Layer 9 of a small transformer language model trained on English Wikipedia (16 layers, counted from 0, width 128).
A neuron's activation on a vector x is SiLU(gate . x) times (in . x), where the dot is the dot product.

Input weights of the MLP neurons that the questions are about. A number n stands for n times 0.0068.
n0 gate: -24 -10 27 30 43 -46 -6 -25 -31 -4 -19 -23 31 -38 59 4 43 -34 -22 5 4 -26 -23 -29 -1 9 -30 -42 12 21 -25 35 -1 42 -21 27 13 15 12 -54 -42 0 34 12 -2 13 -2 -10 39 15 -35 4 -8 24 19 26 59 10 0 28 2 -29 10 18 14 -27 -65 -7 11 2 38 -4 -28 19 15 -28 -3 12 -28 -36 -3 -5 -6 24 -18 -8 38 -17 -13 18 -15 8 -17 11 1 -15 27 16 32 -16 7 33 -22 -20 11 -11 -29 -16 -18 29 16 10 42 -17 -45 -32 3 -4 -17 4 -4 -19 -9 24 -9 -18 21 -26
n67 gate: 28 -53 -8 -2 -24 13 -14 -10 -6 14 18 -34 48 18 -21 -31 -20 -12 -20 2 47 -16 -11 4 -75 29 32 -23 -7 -1 19 20 -1 -20 -20 -41 -31 2 -25 6 14 40 -32 9 -3 -16 -64 1 15 28 -9 -5 -17 3 6 -9 -5 17 -11 -3 7 -13 1 21 -28 34 -17 12 15 -17 -9 6 -20 29 -28 -26 10 15 38 -5 0 -12 -17 5 -25 1 -25 -23 -15 3 -2 -24 -22 6 -15 19 34 1 9 23 6 -1 1 -2 34 -1 0 -23 -7 8 -6 15 8 4 -23 0 -8 1 -5 15 -15 11 72 15 -9 8 49 5
n101 gate: -22 -5 -6 -10 4 -18 -2 -31 -28 5 4 -16 -2 -6 -8 -7 3 -12 25 2 -28 -15 -7 13 -15 4 16 37 -25 30 34 -8 -45 13 -28 -32 -7 19 17 -1 15 -12 -18 -3 2 -9 0 12 26 5 9 -2 10 22 70 -26 -1 -3 -7 24 3 -10 -16 -2 -15 21 -5 -42 11 29 -2 21 -11 -22 7 0 16 24 7 2 -29 21 31 -13 -21 8 -15 15 9 -16 -24 6 25 1 26 -7 16 1 4 -22 -16 -16 18 -1 -38 2 -17 -1 -12 19 -9 19 1 -19 6 -7 0 22 -6 21 12 10 -2 16 21 5 -38 -38
n143 gate: 15 -44 -25 -15 5 -7 3 2 -20 -22 -10 -24 35 20 -6 -20 -11 -6 -31 2 7 -6 -17 14 -38 8 40 6 -42 -11 -1 23 -3 3 5 21 -13 4 32 8 2 -36 56 11 5 4 47 -22 -12 -5 2 -5 35 50 -25 3 7 28 17 -27 17 1 39 -38 -28 9 -17 -6 12 -14 21 -16 -13 3 21 6 23 -17 6 -18 -3 2 42 -17 -7 -27 -20 17 25 24 -54 -1 1 -15 6 29 3 -12 22 -10 -29 -23 -28 -22 -37 23 -14 5 34 30 30 5 -10 -1 15 6 -5 28 10 35 32 0 38 31 39 -28 16 8
n173 gate: 28 -9 15 12 -26 41 38 -3 -10 -48 39 -11 17 24 -32 -2 4 -16 -1 20 29 -2 -3 39 11 12 1 -17 13 -8 16 29 -29 63 -40 -2 -1 2 -14 48 8 33 -33 -4 21 19 9 95 -8 15 -20 -10 -4 7 26 23 -17 44 -11 10 -43 18 31 -37 -14 20 42 18 20 -31 -38 26 -5 6 28 -15 30 30 5 -20 16 -18 21 -6 -1 -3 -27 6 23 -38 -39 7 1 -37 -20 27 -26 14 12 1 20 1 11 20 -50 22 3 -9 -15 23 8 34 -12 -27 -9 39 11 -4 9 -17 -3 -17 -2 7 19 7 -42 2
n206 gate: 40 -2 22 -10 -41 -43 -19 1 -5 -23 23 -6 14 -17 4 22 -16 -12 -8 60 -43 -4 9 25 -32 -25 -14 6 -5 -43 -16 4 -14 -11 -7 21 16 -2 31 -14 -2 6 28 -9 10 -12 -4 2 -7 -10 14 -13 8 -12 15 60 11 -9 -5 -34 9 -48 43 33 15 15 4 8 32 5 -17 -20 45 27 -4 2 40 21 16 -7 11 -8 4 33 -11 10 -12 -11 -6 7 -7 18 -35 1 12 -28 -10 0 -22 16 19 55 -21 -10 -10 -22 -46 3 9 -13 16 52 32 38 58 -9 30 19 18 15 -1 -2 -25 -2 15 5 34 -26
n239 gate: 11 13 -37 2 11 -13 4 36 -29 -21 0 -2 12 11 -7 20 18 17 -34 7 19 23 18 -15 2 -8 -32 0 18 16 25 22 7 -15 7 11 14 35 20 -32 3 -3 27 34 32 -28 21 -29 47 0 -13 -25 -8 65 40 3 3 5 0 -34 -31 28 11 12 -1 8 -74 -21 -28 8 -24 -15 -29 -49 22 2 -7 1 4 -25 11 -3 35 -2 4 -4 -36 -7 -17 -21 -32 -11 2 -3 -17 -16 4 18 24 -1 60 -33 -12 11 18 -31 -26 20 -11 44 28 19 25 -35 6 29 16 28 -6 10 -10 3 -19 16 14 -22 -31 -19
n244 gate: -46 -18 -6 -24 -8 17 43 -26 -29 10 15 -27 11 -20 -24 9 -21 38 33 27 -16 18 -16 -46 -2 -9 23 20 16 11 -13 -11 -16 5 -18 13 -6 -41 3 -11 23 2 -16 19 28 -11 38 21 11 -15 14 -50 -46 4 -10 -14 8 21 3 30 -23 -20 23 -3 -5 -40 -43 -49 -3 -7 -10 15 -12 17 8 23 -10 5 22 21 -8 26 23 -20 -5 -36 -20 38 12 17 2 21 15 7 14 -3 1 22 16 19 21 23 -24 6 -7 0 -14 -47 -34 -28 -14 3 12 -8 -32 -16 -40 21 -1 65 16 17 10 6 46 -4 -17 8
n259 gate: -2 -43 29 7 26 -39 -10 -13 -32 -13 2 -7 34 -65 3 16 -14 -29 29 37 6 -24 -48 13 -2 -28 -49 10 -22 16 49 44 -31 47 -21 -15 -11 0 -4 13 0 18 24 20 -4 11 -2 9 -18 4 17 5 11 -1 13 -15 -5 -1 -12 -5 7 27 -8 -45 9 43 -9 -13 -7 7 -5 2 0 23 41 -11 54 10 26 9 12 16 -3 -27 -16 -18 16 34 9 7 0 -15 -22 18 29 -14 14 28 1 2 10 13 4 6 -25 -8 12 -19 -7 -21 2 30 -10 20 1 -2 -1 28 18 -11 17 7 -25 8 50 25 -40 29
n299 gate: -35 -57 14 -3 0 49 17 -21 12 -14 15 -10 13 -28 -28 -3 10 13 -22 -7 -22 11 -28 6 6 -21 -23 -5 -13 0 31 29 4 9 -39 23 20 -3 -1 7 16 -33 25 39 24 -26 8 28 10 -6 16 12 -11 37 24 -28 -10 -14 -16 15 8 -9 13 5 12 56 -11 -29 -16 11 -11 -26 -13 -8 1 -18 47 12 -16 25 -46 -29 63 -9 5 5 -20 41 -19 13 9 35 35 -30 -11 30 6 -7 6 -17 4 -11 -24 -42 20 3 2 -21 -21 33 -14 15 16 -1 20 -4 24 -9 10 39 0 18 34 28 15 -21 -12 -27
n0 in: -57 10 11 1 26 47 -5 3 -18 20 -1 26 7 6 23 -18 -43 -20 12 12 7 30 15 -18 13 0 1 5 16 -44 -15 18 13 3 -8 -23 21 15 19 -45 -10 22 19 6 39 56 -25 8 7 19 -25 27 7 -21 43 21 17 3 -5 34 4 -8 2 9 -16 -47 9 -10 20 -50 -26 -9 -2 28 12 -31 12 -11 30 -6 -28 -5 14 -8 -9 6 68 -40 -5 -17 26 32 17 20 19 -10 2 30 -14 16 -27 -13 -16 -2 -13 0 -1 -17 11 -12 16 -25 22 22 -22 -43 -8 12 -6 25 19 16 -1 20 -25 -17 8 -14
n67 in: -11 3 23 20 -29 15 6 8 -21 10 -19 3 12 0 -21 -11 -30 18 3 -2 -19 -35 -8 -4 -17 35 31 -17 -29 -31 -16 8 -3 31 -3 1 -13 -9 -47 30 -10 -8 18 10 26 -6 -37 -16 17 9 14 16 11 20 10 -27 -18 -23 -4 -23 -28 20 26 -26 -1 -1 14 12 -37 -6 -2 -6 -14 24 27 -44 -15 29 -9 -40 15 18 -34 45 17 -17 -4 -11 24 6 6 -26 41 -22 -11 -20 6 -14 -12 30 11 -4 -18 10 22 17 -4 40 -12 6 -19 4 28 -13 14 -20 2 -23 -5 34 23 -9 4 3 -8 -3 -8 28
n101 in: -26 14 -8 35 -7 5 -45 -8 29 24 -34 -25 -53 17 8 14 -28 56 35 -22 0 26 34 -17 3 20 12 -23 -25 -3 -12 14 2 -25 12 -15 -11 14 8 -18 0 1 -26 -8 10 12 -8 -23 26 1 19 -12 -26 4 8 13 -9 -27 -11 -9 -25 -10 -12 -4 19 -1 5 12 16 -7 8 4 -9 -15 3 -6 -1 14 20 21 4 41 14 1 -17 -5 -13 26 0 -13 16 32 1 5 -5 -13 -1 -1 -46 -16 -10 7 -1 41 21 26 47 1 12 4 -27 -5 -6 -20 32 22 40 -16 -9 -32 -26 16 3 -4 -23 6 -3 -21
n143 in: 59 -25 11 -4 23 22 -12 17 11 -7 -21 -28 -14 23 22 5 -25 -21 27 -3 25 -32 29 15 -10 17 23 20 -29 -9 6 26 0 -22 13 12 0 -35 27 1 13 -34 18 1 2 -10 63 -34 9 -27 -4 31 17 21 25 -36 11 -20 -15 -69 1 3 17 -16 17 11 -6 2 -12 -6 6 19 -8 9 23 32 8 6 15 -17 13 3 -8 -30 26 -4 -31 17 1 7 5 10 9 -26 9 16 -10 10 -45 -1 -7 20 -28 21 -9 -1 3 14 33 -32 30 7 -23 21 19 4 -6 23 26 -20 42 12 17 -8 11 -13 2 20
n173 in: 11 5 -3 0 -12 -2 15 -16 -6 -2 35 11 -30 15 -43 -9 -8 26 -15 6 13 -40 -18 -25 -12 -36 -15 -29 -29 -26 13 28 9 5 12 15 -54 67 28 0 22 -7 -17 -11 76 -14 30 4 40 20 -6 -21 -11 29 28 24 3 14 5 38 5 5 0 -6 -10 -8 2 14 48 -46 28 -15 -26 -19 27 0 42 23 -4 -18 2 -10 2 -18 -8 19 -16 1 -40 -5 17 19 32 9 13 -12 16 -35 -17 16 -13 -6 -18 6 -24 1 21 -22 -19 7 1 1 -7 -25 -38 4 25 -1 16 4 4 -6 -16 -9 16 -3 21 -8
n206 in: 3 30 -8 -27 -3 -9 39 7 21 -31 31 -16 -5 -25 -6 -16 37 -8 -28 18 -53 -11 -20 1 -18 -31 -4 39 -19 33 -1 -29 -5 -2 -14 -1 22 -9 -57 14 -8 26 -12 -19 -22 -38 11 -7 -24 -31 -16 21 -12 -33 9 -14 -32 -23 11 -9 -14 -12 -21 36 -12 -58 -12 3 -6 -24 -20 11 42 -39 -4 2 27 21 21 -24 -5 -37 25 4 16 23 -7 -10 -25 9 -20 15 -32 -10 19 20 -16 19 -6 -6 -17 -1 10 -5 7 -21 -22 5 -2 -17 -28 38 16 -20 44 -16 26 25 -16 36 -33 -11 -45 -4 -3 38 -13 -23
n239 in: -2 -28 23 4 -5 10 12 -17 -19 51 -2 0 -21 7 -10 9 -10 -21 -43 40 -19 -9 -10 -21 0 36 -28 -2 6 -49 -2 -29 27 -42 -6 5 -19 -35 -26 -28 -19 -21 -16 -11 -30 13 -17 -3 24 -5 5 4 26 5 -8 2 18 -9 -25 6 17 9 -23 10 -8 -9 -44 12 8 -4 -5 40 13 -11 9 -2 -18 0 -50 2 -58 -2 -6 -15 20 -28 -34 2 -9 -35 -1 12 4 -20 23 -6 23 -34 24 -26 -19 -27 -13 15 31 -11 2 -20 6 -15 -24 13 21 -23 -7 7 -4 -18 0 -25 15 -12 -1 -9 -18 2 -19 -29
n244 in: 6 -26 -12 -53 7 3 -18 -2 -10 3 -12 10 0 4 24 2 13 -9 -21 -16 3 -20 -27 -35 33 7 30 -5 -35 -33 9 0 -4 33 13 -16 27 7 46 15 -56 -16 19 -12 -8 -13 11 -38 17 -22 -15 -12 -10 7 18 22 -40 -6 23 0 9 -1 9 9 -20 47 10 3 17 6 3 -24 12 -7 -12 8 1 -41 -41 -4 0 -21 9 23 5 24 6 -16 -9 -25 -1 -23 -7 14 14 28 8 -16 -32 4 27 7 1 32 -3 -9 33 -10 -16 2 -31 -30 20 -20 -3 -35 -7 -74 30 7 -31 -36 -20 23 -20 32 12 48
n259 in: 9 -35 -1 48 9 -26 -6 19 6 -34 9 -8 -26 26 9 -3 33 12 -21 0 -17 25 2 -25 21 18 1 12 -11 19 15 -4 19 11 14 -33 1 -38 -24 -1 35 -1 6 2 9 0 0 1 -27 -7 1 7 -15 -17 -8 -17 -1 -18 -4 -30 23 -12 13 -5 -38 -5 24 3 -12 9 32 -30 -3 32 -6 -29 -18 -7 -14 -18 -17 10 -5 17 68 9 41 0 -18 -3 21 25 -46 17 -30 -3 -24 -8 -7 -35 11 -22 -11 -4 2 29 -48 -25 38 16 -6 14 14 46 -7 -18 2 17 -9 -16 -20 -32 -18 8 16 2 -11 -12
n299 in: 32 -14 -18 8 1 -15 3 -15 30 21 -10 17 14 6 2 15 -17 -17 70 -11 -43 -31 -3 -19 7 -20 28 7 27 16 3 -28 -25 -22 -20 -18 6 4 -9 -7 -16 -24 -18 1 4 -9 -14 -13 10 5 -9 -19 12 -52 16 -5 -24 -10 11 14 26 -38 -11 -23 18 -18 8 10 -13 3 -7 14 7 30 11 8 -19 19 31 11 49 4 -1 -11 11 -9 20 -1 -43 -4 25 -29 45 -12 0 -3 -11 -27 -4 -19 -42 12 18 4 32 -41 -5 37 5 11 15 26 8 18 2 12 -20 35 -8 30 11 18 -21 5 27 25 -16 6

Each question shows a token from some text and the vector x that enters the MLP there. A number n stands for n times 0.053.

" her": 5 -12 3 21 -7 5 2 -14 -15 0 -2 2 5 1 -10 6 21 -7 7 11 6 17 -17 -7 -24 7 -5 -11 -4 13 -14 -10 11 -13 43 -7 -10 -14 17 8 2 -4 -5 14 16 18 -4 8 4 -8 6 25 9 15 -17 -15 -1 -5 -18 13 -15 8 -25 10 -18 -4 -5 4 -3 -4 6 14 -31 4 11 -9 -3 -8 10 8 2 12 -7 12 -1 -14 -5 11 -2 -22 19 -11 22 -23 -17 -4 -15 -5 -4 -11 7 1 -3 15 -9 14 -7 -6 -1 -5 10 8 -14 5 7 -20 7 -23 -9 -13 19 54 16 7 12 13 23 -8
The three highest activations, in order: n67, n206, n143

" leave": 2 14 4 -10 -18 8 -7 5 14 9 -12 -13 -6 32 -6 22 -31 -3 -7 6 13 -5 8 0 11 1 15 9 -1 -1 8 -11 0 -14 17 1 -9 -12 -7 -3 6 -11 -16 -12 -6 -10 1 -10 -15 9 -3 -9 32 -1 8 -21 19 16 0 1 11 -11 -15 7 -14 -11 21 7 13 10 -11 -2 -12 -25 -9 3 12 -1 -14 -14 -11 4 13 3 -12 6 19 3 -6 1 16 2 -40 -17 -18 -15 -29 -6 6 -16 14 -21 5 11 -18 12 8 -3 -11 -6 -3 6 5 1 -8 22 9 14 -29 -8 -13 38 25 3 5 19 22 13
Which neuron lights up most? n244

" place": 10 8 -4 0 14 -9 5 27 -9 -5 2 3 -4 2 -1 12 -11 5 -15 4 -16 5 8 -1 -1 9 -11 -2 -9 1 3 -12 9 -21 15 8 -19 9 -3 -9 -7 17 -7 10 0 21 -5 -3 7 -15 -1 4 8 4 10 -19 2 -9 -9 9 5 9 3 13 6 -22 -6 -9 6 4 -19 13 8 -23 -6 -7 8 -4 -11 -13 4 14 6 10 -15 -10 -8 23 6 -15 44 -11 -27 -26 -20 -25 3 -2 -12 0 6 11 21 0 0 24 12 -17 33 3 -12 14 6 7 5 26 24 28 -10 1 -9 43 14 23 -11 -5 14 5
Which neuron lights up most? n239

" take": 11 8 -1 -15 0 0 16 10 -3 8 5 6 3 4 -11 21 -23 -5 6 -56 0 16 7 -37 10 -6 -2 3 -25 5 -6 -15 -2 -28 37 10 -13 7 -17 -6 -4 5 1 -5 13 2 4 8 4 -5 26 -1 8 8 5 -5 9 0 -26 0 -9 -23 -23 -9 -3 -4 3 -5 -5 -3 0 7 -7 -28 -7 -9 0 -22 12 -4 15 2 -4 -3 0 -3 -12 9 8 -2 12 4 -10 -31 -30 -29 3 -32 8 -14 -1 5 10 -3 2 -21 5 -3 9 7 0 3 11 -3 0 0 13 18 -9 -17 8 37 -6 -28 10 8 0 -17
Which neuron lights up most? n239

"o": -1 0 -6 18 -1 -7 -14 4 5 -8 -7 -5 -34 12 -9 2 -41 3 4 -6 -9 22 14 -12 -3 7 12 -4 -3 -29 -1 16 -13 5 10 -12 7 -5 -18 16 -6 -25 -3 -1 17 13 -18 -2 -9 10 -2 21 2 -2 -8 3 -18 -10 11 20 4 -8 -18 5 -13 7 1 14 17 4 7 13 -1 -5 -19 -17 -13 -4 -7 -3 -21 7 17 1 35 -11 -2 12 12 -21 -12 -6 -17 -12 22 5 1 4 -20 2 -8 -16 -8 15 -33 18 -16 -27 -4 6 4 -8 15 3 7 -15 10 -12 3 -1 1 30 1 -1 -5 3 3 -8
Which neuron lights up most? n101

"ent": 21 20 4 15 -3 22 -1 6 9 17 2 14 -21 -14 -18 6 -29 3 0 36 -10 -31 -14 -2 22 -5 -8 7 30 5 -14 -14 13 4 34 11 -9 15 8 1 6 7 3 8 -2 19 -24 2 1 -11 9 23 20 2 -5 -9 8 -1 -10 -4 32 3 24 -5 -1 -38 -16 8 9 2 -9 1 6 -17 2 0 11 4 -9 -14 17 -2 0 -12 -7 -14 -10 -33 -11 8 -2 19 -20 24 -12 6 15 -7 4 -4 9 33 -12 19 17 20 -9 2 14 3 9 -14 -7 3 -7 9 -14 -6 -3 -28 -18 14 -6 4 8 3 -1 -14
The three highest activations, in order: n244, n0, n67

"s": -2 7 4 1 -3 8 1 -15 -5 10 4 2 6 10 -7 -19 -19 -9 2 21 -11 -2 -7 2 -19 5 7 -14 -10 8 0 10 5 0 4 1 2 -6 7 -4 2 -3 12 13 6 15 13 -3 -2 -5 3 9 13 8 5 -3 5 7 -6 -5 -11 8 -11 -1 1 10 7 -2 -7 -5 -13 -4 -3 -7 2 -1 1 7 8 6 -14 -3 2 7 -6 -1 -1 15 8 -6 4 1 -5 -10 1 -11 4 9 0 -15 2 16 8 12 -3 3 -21 -6 -25 -7 -5 17 -15 4 16 -14 -9 -2 18 4 16 91 7 -6 -1 1 11 2
Which neuron lights up most? n143

" program": 5 -10 4 -14 -11 4 13 2 2 -1 -3 15 -3 11 -11 -10 -15 -6 8 1 5 8 13 -13 8 -7 -16 -7 9 -31 -7 -9 19 11 15 -7 -9 -10 17 5 -1 9 -16 -9 8 -1 3 -1 10 -5 -16 10 17 -21 14 -19 8 -1 3 -5 17 11 0 5 9 -36 7 13 18 -2 -13 9 4 -9 -12 -15 12 13 -10 4 -8 -1 3 -9 2 9 -7 -5 3 -2 21 -16 6 -20 5 -2 6 -3 4 -5 34 -5 14 -12 -5 19 26 -9 -3 -2 2 -8 -15 10 -2 7 9 20 1 -11 -2 57 -6 -6 -15 22 30 20
Which two neurons fire most, strongest first? n259, n173

" that": 18 17 -6 -13 0 2 -3 15 3 22 -5 9 11 -23 -14 17 -12 12 24 22 -12 -11 -14 6 9 6 -24 -6 1 2 5 -4 4 15 5 25 -14 -3 -2 7 -18 -4 -26 -6 21 -4 -7 1 -7 -8 13 1 8 -13 8 -3 2 5 -3 17 16 -9 15 11 -10 -22 20 1 10 3 5 24 -7 -10 15 -15 5 -17 6 7 25 2 -13 -1 -10 -6 -6 10 -16 -11 0 11 29 7 2 2 -6 -16 -3 -10 21 43 -12 10 -9 -4 -7 -18 2 0 11 -9 -28 -7 9 15 0 -5 -11 -8 17 48 5 -15 11 13 4 10
Which neuron lights up most? n173

" demonstrate": 16 11 16 -3 -5 8 -2 -1 -7 16 13 -9 -7 15 4 6 -41 -7 9 -13 -23 8 32 -4 13 -26 -15 4 -27 -13 6 -16 1 -8 14 -7 -14 2 1 -10 -6 -4 -1 15 17 7 6 10 8 1 2 -16 6 10 -12 20 0 -16 -23 3 3 -9 -1 -19 -2 -10 -8 -17 1 -5 2 -13 -27 -18 -4 -3 3 -15 -12 -4 12 3 -2 -8 15 6 -2 6 0 -34 13 -16 0 1 -10 -12 10 -4 -3 -3 16 -29 -3 -13 -6 12 -1 8 2 17 -2 10 20 2 12 11 18 3 1 10 5 50 -10 -11 6 -9 -14 3
The three highest activations, in order: n239, n101, n299

" a": 2 20 17 4 3 0 7 4 -7 4 -13 24 16 13 -24 -13 4 -9 2 12 8 -12 14 18 -47 7 -21 -16 -11 -15 -1 4 19 -2 1 9 17 -10 -7 22 4 7 7 -1 0 -1 -7 -2 0 -2 -5 20 13 19 3 -3 19 1 -4 18 -19 3 4 -2 2 -2 5 12 -8 11 6 -8 -13 0 -1 7 -8 4 17 4 15 -2 -16 27 10 -7 1 -6 10 -5 -15 -8 21 3 5 -5 -15 -1 -11 -7 -3 14 4 26 0 -17 -12 4 -10 -1 2 8 -17 8 9 -10 -1 13 -3 1 18 57 18 -4 30 20 -5 8
The most active neuron and its activation: n67, at about 2.7

" classical": 0 0 -1 -6 10 -1 -5 30 7 16 0 4 0 -15 -10 -18 -31 21 -8 -5 -13 -28 18 -22 11 4 -5 -12 -13 11 -11 -6 5 5 29 -11 -18 17 7 -11 17 -8 -2 1 -8 35 8 16 6 2 -10 18 -25 2 -19 10 9 6 12 39 -8 1 -6 8 21 -9 10 12 6 3 9 -15 -1 -4 -11 -2 -17 0 -10 -4 2 2 -7 -5 2 -12 -1 18 10 -10 16 -6 -1 -16 12 -6 5 -8 -6 -3 20 21 -1 11 28 19 -7 9 23 -4 20 -1 -8 -10 -9 -1 15 -11 -14 25 6 44 -5 -6 5 0 13 11
The most active neuron and its activation: n206, at about 0.59

"2": -15 -17 19 -1 4 15 -16 23 -23 16 -11 13 4 -1 5 -3 -8 11 16 -11 1 -17 -3 -4 6 12 -3 27 -6 -7 9 -16 3 5 16 6 14 -27 -17 11 12 -4 -19 18 -12 12 8 -2 2 11 -19 -24 -4 18 -8 -5 -6 -21 13 1 14 10 -10 -1 10 -29 -10 14 11 12 -8 8 8 22 6 6 20 7 18 7 10 -25 3 5 -15 17 10 -11 -24 6 27 -12 -15 -15 14 4 -10 3 25 4 12 -6 7 5 5 1 -11 10 -7 -11 -9 -16 -20 -1 16 13 5 -11 9 0 0 9 -14 -32 -28 -10 11 -28
Which neuron lights up most? n173

" rate": 19 16 26 1 -2 1 7 26 0 -4 -4 -2 -3 2 -18 11 -44 0 -7 -4 -18 -5 31 5 27 -1 0 0 -10 -24 -2 -13 11 -7 -13 3 -12 13 12 -7 -21 -6 -10 2 -13 22 4 -1 0 1 1 -9 15 -19 5 29 9 -4 -12 12 18 1 16 0 13 -36 -6 7 3 7 -18 -1 -12 -24 1 5 16 29 -8 -13 1 8 -10 18 -4 -9 -7 -14 4 -16 2 -2 10 -15 -9 -9 -10 5 -3 -8 22 -15 -6 15 30 16 6 17 1 1 -11 4 2 11 -1 2 -3 16 -7 -4 -42 23 7 -5 -14 24 4 29
Which neuron lights up most? n239

" Fri": 0 11 9 23 6 -17 -15 -10 -11 -23 -16 -14 -21 0 10 -22 -3 1 14 -14 14 16 -3 1 -14 6 -15 11 -33 -4 -6 -3 5 -23 38 -8 12 5 -1 2 -11 -17 -17 0 4 16 -3 -1 8 1 -15 -16 -5 -7 -5 8 2 -2 3 -26 23 -16 7 2 -12 -19 5 5 8 21 8 -9 -10 -4 10 9 -16 10 0 -3 7 15 -5 -4 -16 15 -25 -29 6 -5 19 -14 9 -12 -26 1 4 -3 2 -5 -1 -19 17 11 -21 13 -15 10 -16 17 -16 4 -13 8 -12 -22 27 -17 -8 -11 -28 23 4 7 -21 6 -7 -4
Which two neurons fire most, strongest first? n101, n206

" particle": 4 10 19 6 17 19 1 43 15 -8 13 2 -4 0 -17 -7 -24 2 -2 -8 -8 -13 24 5 24 24 -23 -13 8 -7 1 -9 -5 -2 11 -6 -16 9 15 -6 -5 -3 -13 -2 -11 17 -16 6 -2 13 1 19 14 -17 -4 17 15 8 -5 9 -17 7 6 9 12 -26 8 30 -13 1 -14 -17 -12 -15 -18 7 -5 16 -10 5 8 4 9 11 -6 -15 -20 15 0 0 -11 -9 27 -12 20 3 28 22 -22 -19 7 -1 -4 13 40 0 9 13 2 6 13 -6 -19 2 12 0 5 5 6 14 -24 26 -13 12 -11 26 17 4
The most active neuron and its activation: n259, at about 0.55

" theory": 15 10 1 3 2 19 -13 27 15 2 -4 4 12 -21 -18 2 -31 19 8 -11 -7 2 14 2 29 -9 6 -3 8 -8 2 2 9 6 9 -25 -31 9 14 -5 -11 -2 -1 -5 -4 0 12 5 8 2 -19 -6 -3 -11 -2 -8 9 -12 7 9 -6 -5 18 -4 25 -26 -3 29 -3 -1 -14 1 -29 -9 -25 -11 -12 13 -37 -7 -10 5 -9 -11 -3 5 -6 6 17 -13 8 -12 21 13 0 -1 -4 -1 0 0 28 18 -13 4 8 31 -11 3 2 -12 23 -3 0 -1 -9 3 26 -17 -8 -16 -11 30 -5 -2 -8 26 1 -1
Which neuron lights up most? n206

" not": 8 -11 6 2 6 0 -14 4 -2 -4 -6 -2 5 -9 1 -17 -18 5 17 7 -16 18 7 0 -5 1 -19 22 -2 11 -26 -6 -8 -9 -4 9 8 0 -1 13 24 3 5 -3 11 18 14 15 -2 -29 7 -10 10 10 -5 21 14 -12 -5 10 -4 -2 18 4 -3 1 10 -4 9 -8 0 17 1 -5 10 -10 6 -28 18 3 28 0 -7 10 24 0 -8 12 5 34 13 4 11 10 2 6 6 -14 15 3 -6 -1 -6 13 -14 27 29 -9 -20 8 -23 6 6 2 0 -29 7 13 20 -17 -3 37 -10 -15 3 36 22 15
Which two neurons fire most, strongest first? n239, n143

" predict": 22 19 24 -4 -7 10 -6 -12 -2 27 -6 5 4 -12 -7 -6 -47 4 5 -26 -12 21 25 -9 8 -14 -23 15 -16 8 6 -13 -10 -11 -2 -2 -17 1 4 0 -19 -4 21 4 12 5 -5 24 6 6 -2 -13 5 20 -20 6 9 -10 -25 6 11 -3 16 -19 -9 -2 -24 0 -3 -6 -12 -7 -23 -13 -13 -8 2 -5 -11 1 21 12 -7 -3 11 14 0 3 -4 -7 3 -7 2 15 0 -22 32 11 -4 -5 23 -9 -14 0 0 18 -9 13 12 2 -5 -13 14 13 -7 -2 14 -6 6 3 -15 33 -6 13 -10 10 -23 1
Which neuron lights up most? n239

"V": -26 42 -7 14 -10 -3 8 13 14 4 12 -4 -6 -8 14 9 -25 8 13 -14 0 -17 -9 -8 -16 -5 15 16 -17 -28 -31 -5 6 16 -13 -6 -17 5 -8 -3 4 14 -6 2 11 10 -3 -3 9 1 -8 7 16 -12 2 -11 -2 -5 -21 -11 7 7 10 9 13 -11 -17 -4 3 11 11 16 -17 13 -9 0 -9 32 11 28 8 11 1 19 10 -20 -23 8 -4 -4 -19 3 -19 -16 32 1 -8 -15 15 -17 4 -7 12 16 -1 9 -1 1 15 -5 2 -4 -22 5 21 -16 19 3 -19 -7 -1 0 3 -31 -10 6 12 -11
Which neuron lights up most? n101

" the": -4 3 9 6 -6 4 -1 -12 -6 3 0 3 18 4 -3 -7 3 -11 -1 30 -4 0 2 7 -2 5 -8 -18 -6 16 -5 7 1 2 17 4 6 -6 3 4 -7 4 4 4 5 6 15 -11 -4 -19 3 13 -6 9 6 11 0 17 -6 -5 -6 -2 2 5 -3 -1 5 -3 -9 -16 0 0 -16 -8 9 0 8 5 19 3 7 1 3 6 2 4 -4 12 12 4 -1 -7 7 -9 -9 0 -9 5 -6 -1 1 17 9 1 8 5 -16 4 -7 -8 10 2 -18 13 10 13 -4 -11 9 2 23 91 12 -5 -6 1 -9 7
Which neuron lights up most? n143

" lose": 40 5 -1 0 6 -11 -5 -8 1 14 -17 -2 12 -5 -12 22 -21 -10 9 -28 -19 7 12 -25 9 -20 2 15 -13 -13 -8 0 -11 -19 31 9 -8 6 13 -12 -2 2 -1 2 -5 8 -9 7 -3 4 20 5 7 16 -6 4 17 -3 -22 -7 -12 -21 -2 -6 -7 -8 7 0 5 5 10 8 -20 -32 13 -1 16 -26 5 -7 2 5 14 23 -5 9 3 -16 4 -28 5 7 -21 -12 2 -25 6 -1 -1 2 2 -17 11 15 -5 0 3 -2 16 4 -21 7 4 8 -16 19 13 3 9 -18 5 39 6 -19 -26 7 18 -11
Which neuron lights up most? n239

"pos": 13 9 20 7 -1 -4 -12 -2 19 8 -14 19 -1 -28 0 16 -37 -16 16 2 -2 21 20 24 21 3 -10 -18 -2 -5 -7 15 8 -23 1 -9 3 -19 -9 -14 17 5 6 -3 -8 -2 -13 8 -13 9 25 20 3 0 -11 11 7 -10 -2 -42 -14 6 -1 -7 7 13 -20 2 1 -20 -2 -1 -19 6 -14 -9 -10 8 4 23 10 15 -19 -2 -10 -10 -22 16 -4 0 -18 4 -11 -3 4 -19 12 -5 -22 -1 -2 7 -3 -8 -3 14 1 0 -11 -4 -23 -19 0 13 8 3 19 -1 -2 -36 -18 24 -7 11 -29 -4 -13 0
Which neuron lights up most? n173

"well": 13 6 -9 20 -6 -6 -2 10 12 -14 -23 4 -38 4 4 40 -3 8 7 0 -1 -4 2 27 -17 12 0 9 11 4 -1 1 0 2 24 -4 10 1 3 12 11 -1 8 -4 -8 14 -4 19 -13 -12 11 2 4 -11 -20 -12 -2 -8 -3 -7 -16 -9 8 -2 -6 -31 13 -2 1 -11 3 -16 -8 0 -5 -16 -11 9 -10 1 -5 -5 6 22 2 -18 -28 25 25 -18 21 10 13 9 -7 -14 -6 -8 -16 -3 -2 5 17 14 17 32 -12 2 -20 -17 7 1 3 -6 -2 12 14 -25 -9 -18 -23 33 11 -5 -1 8 -4 -23
Which neuron lights up most? n244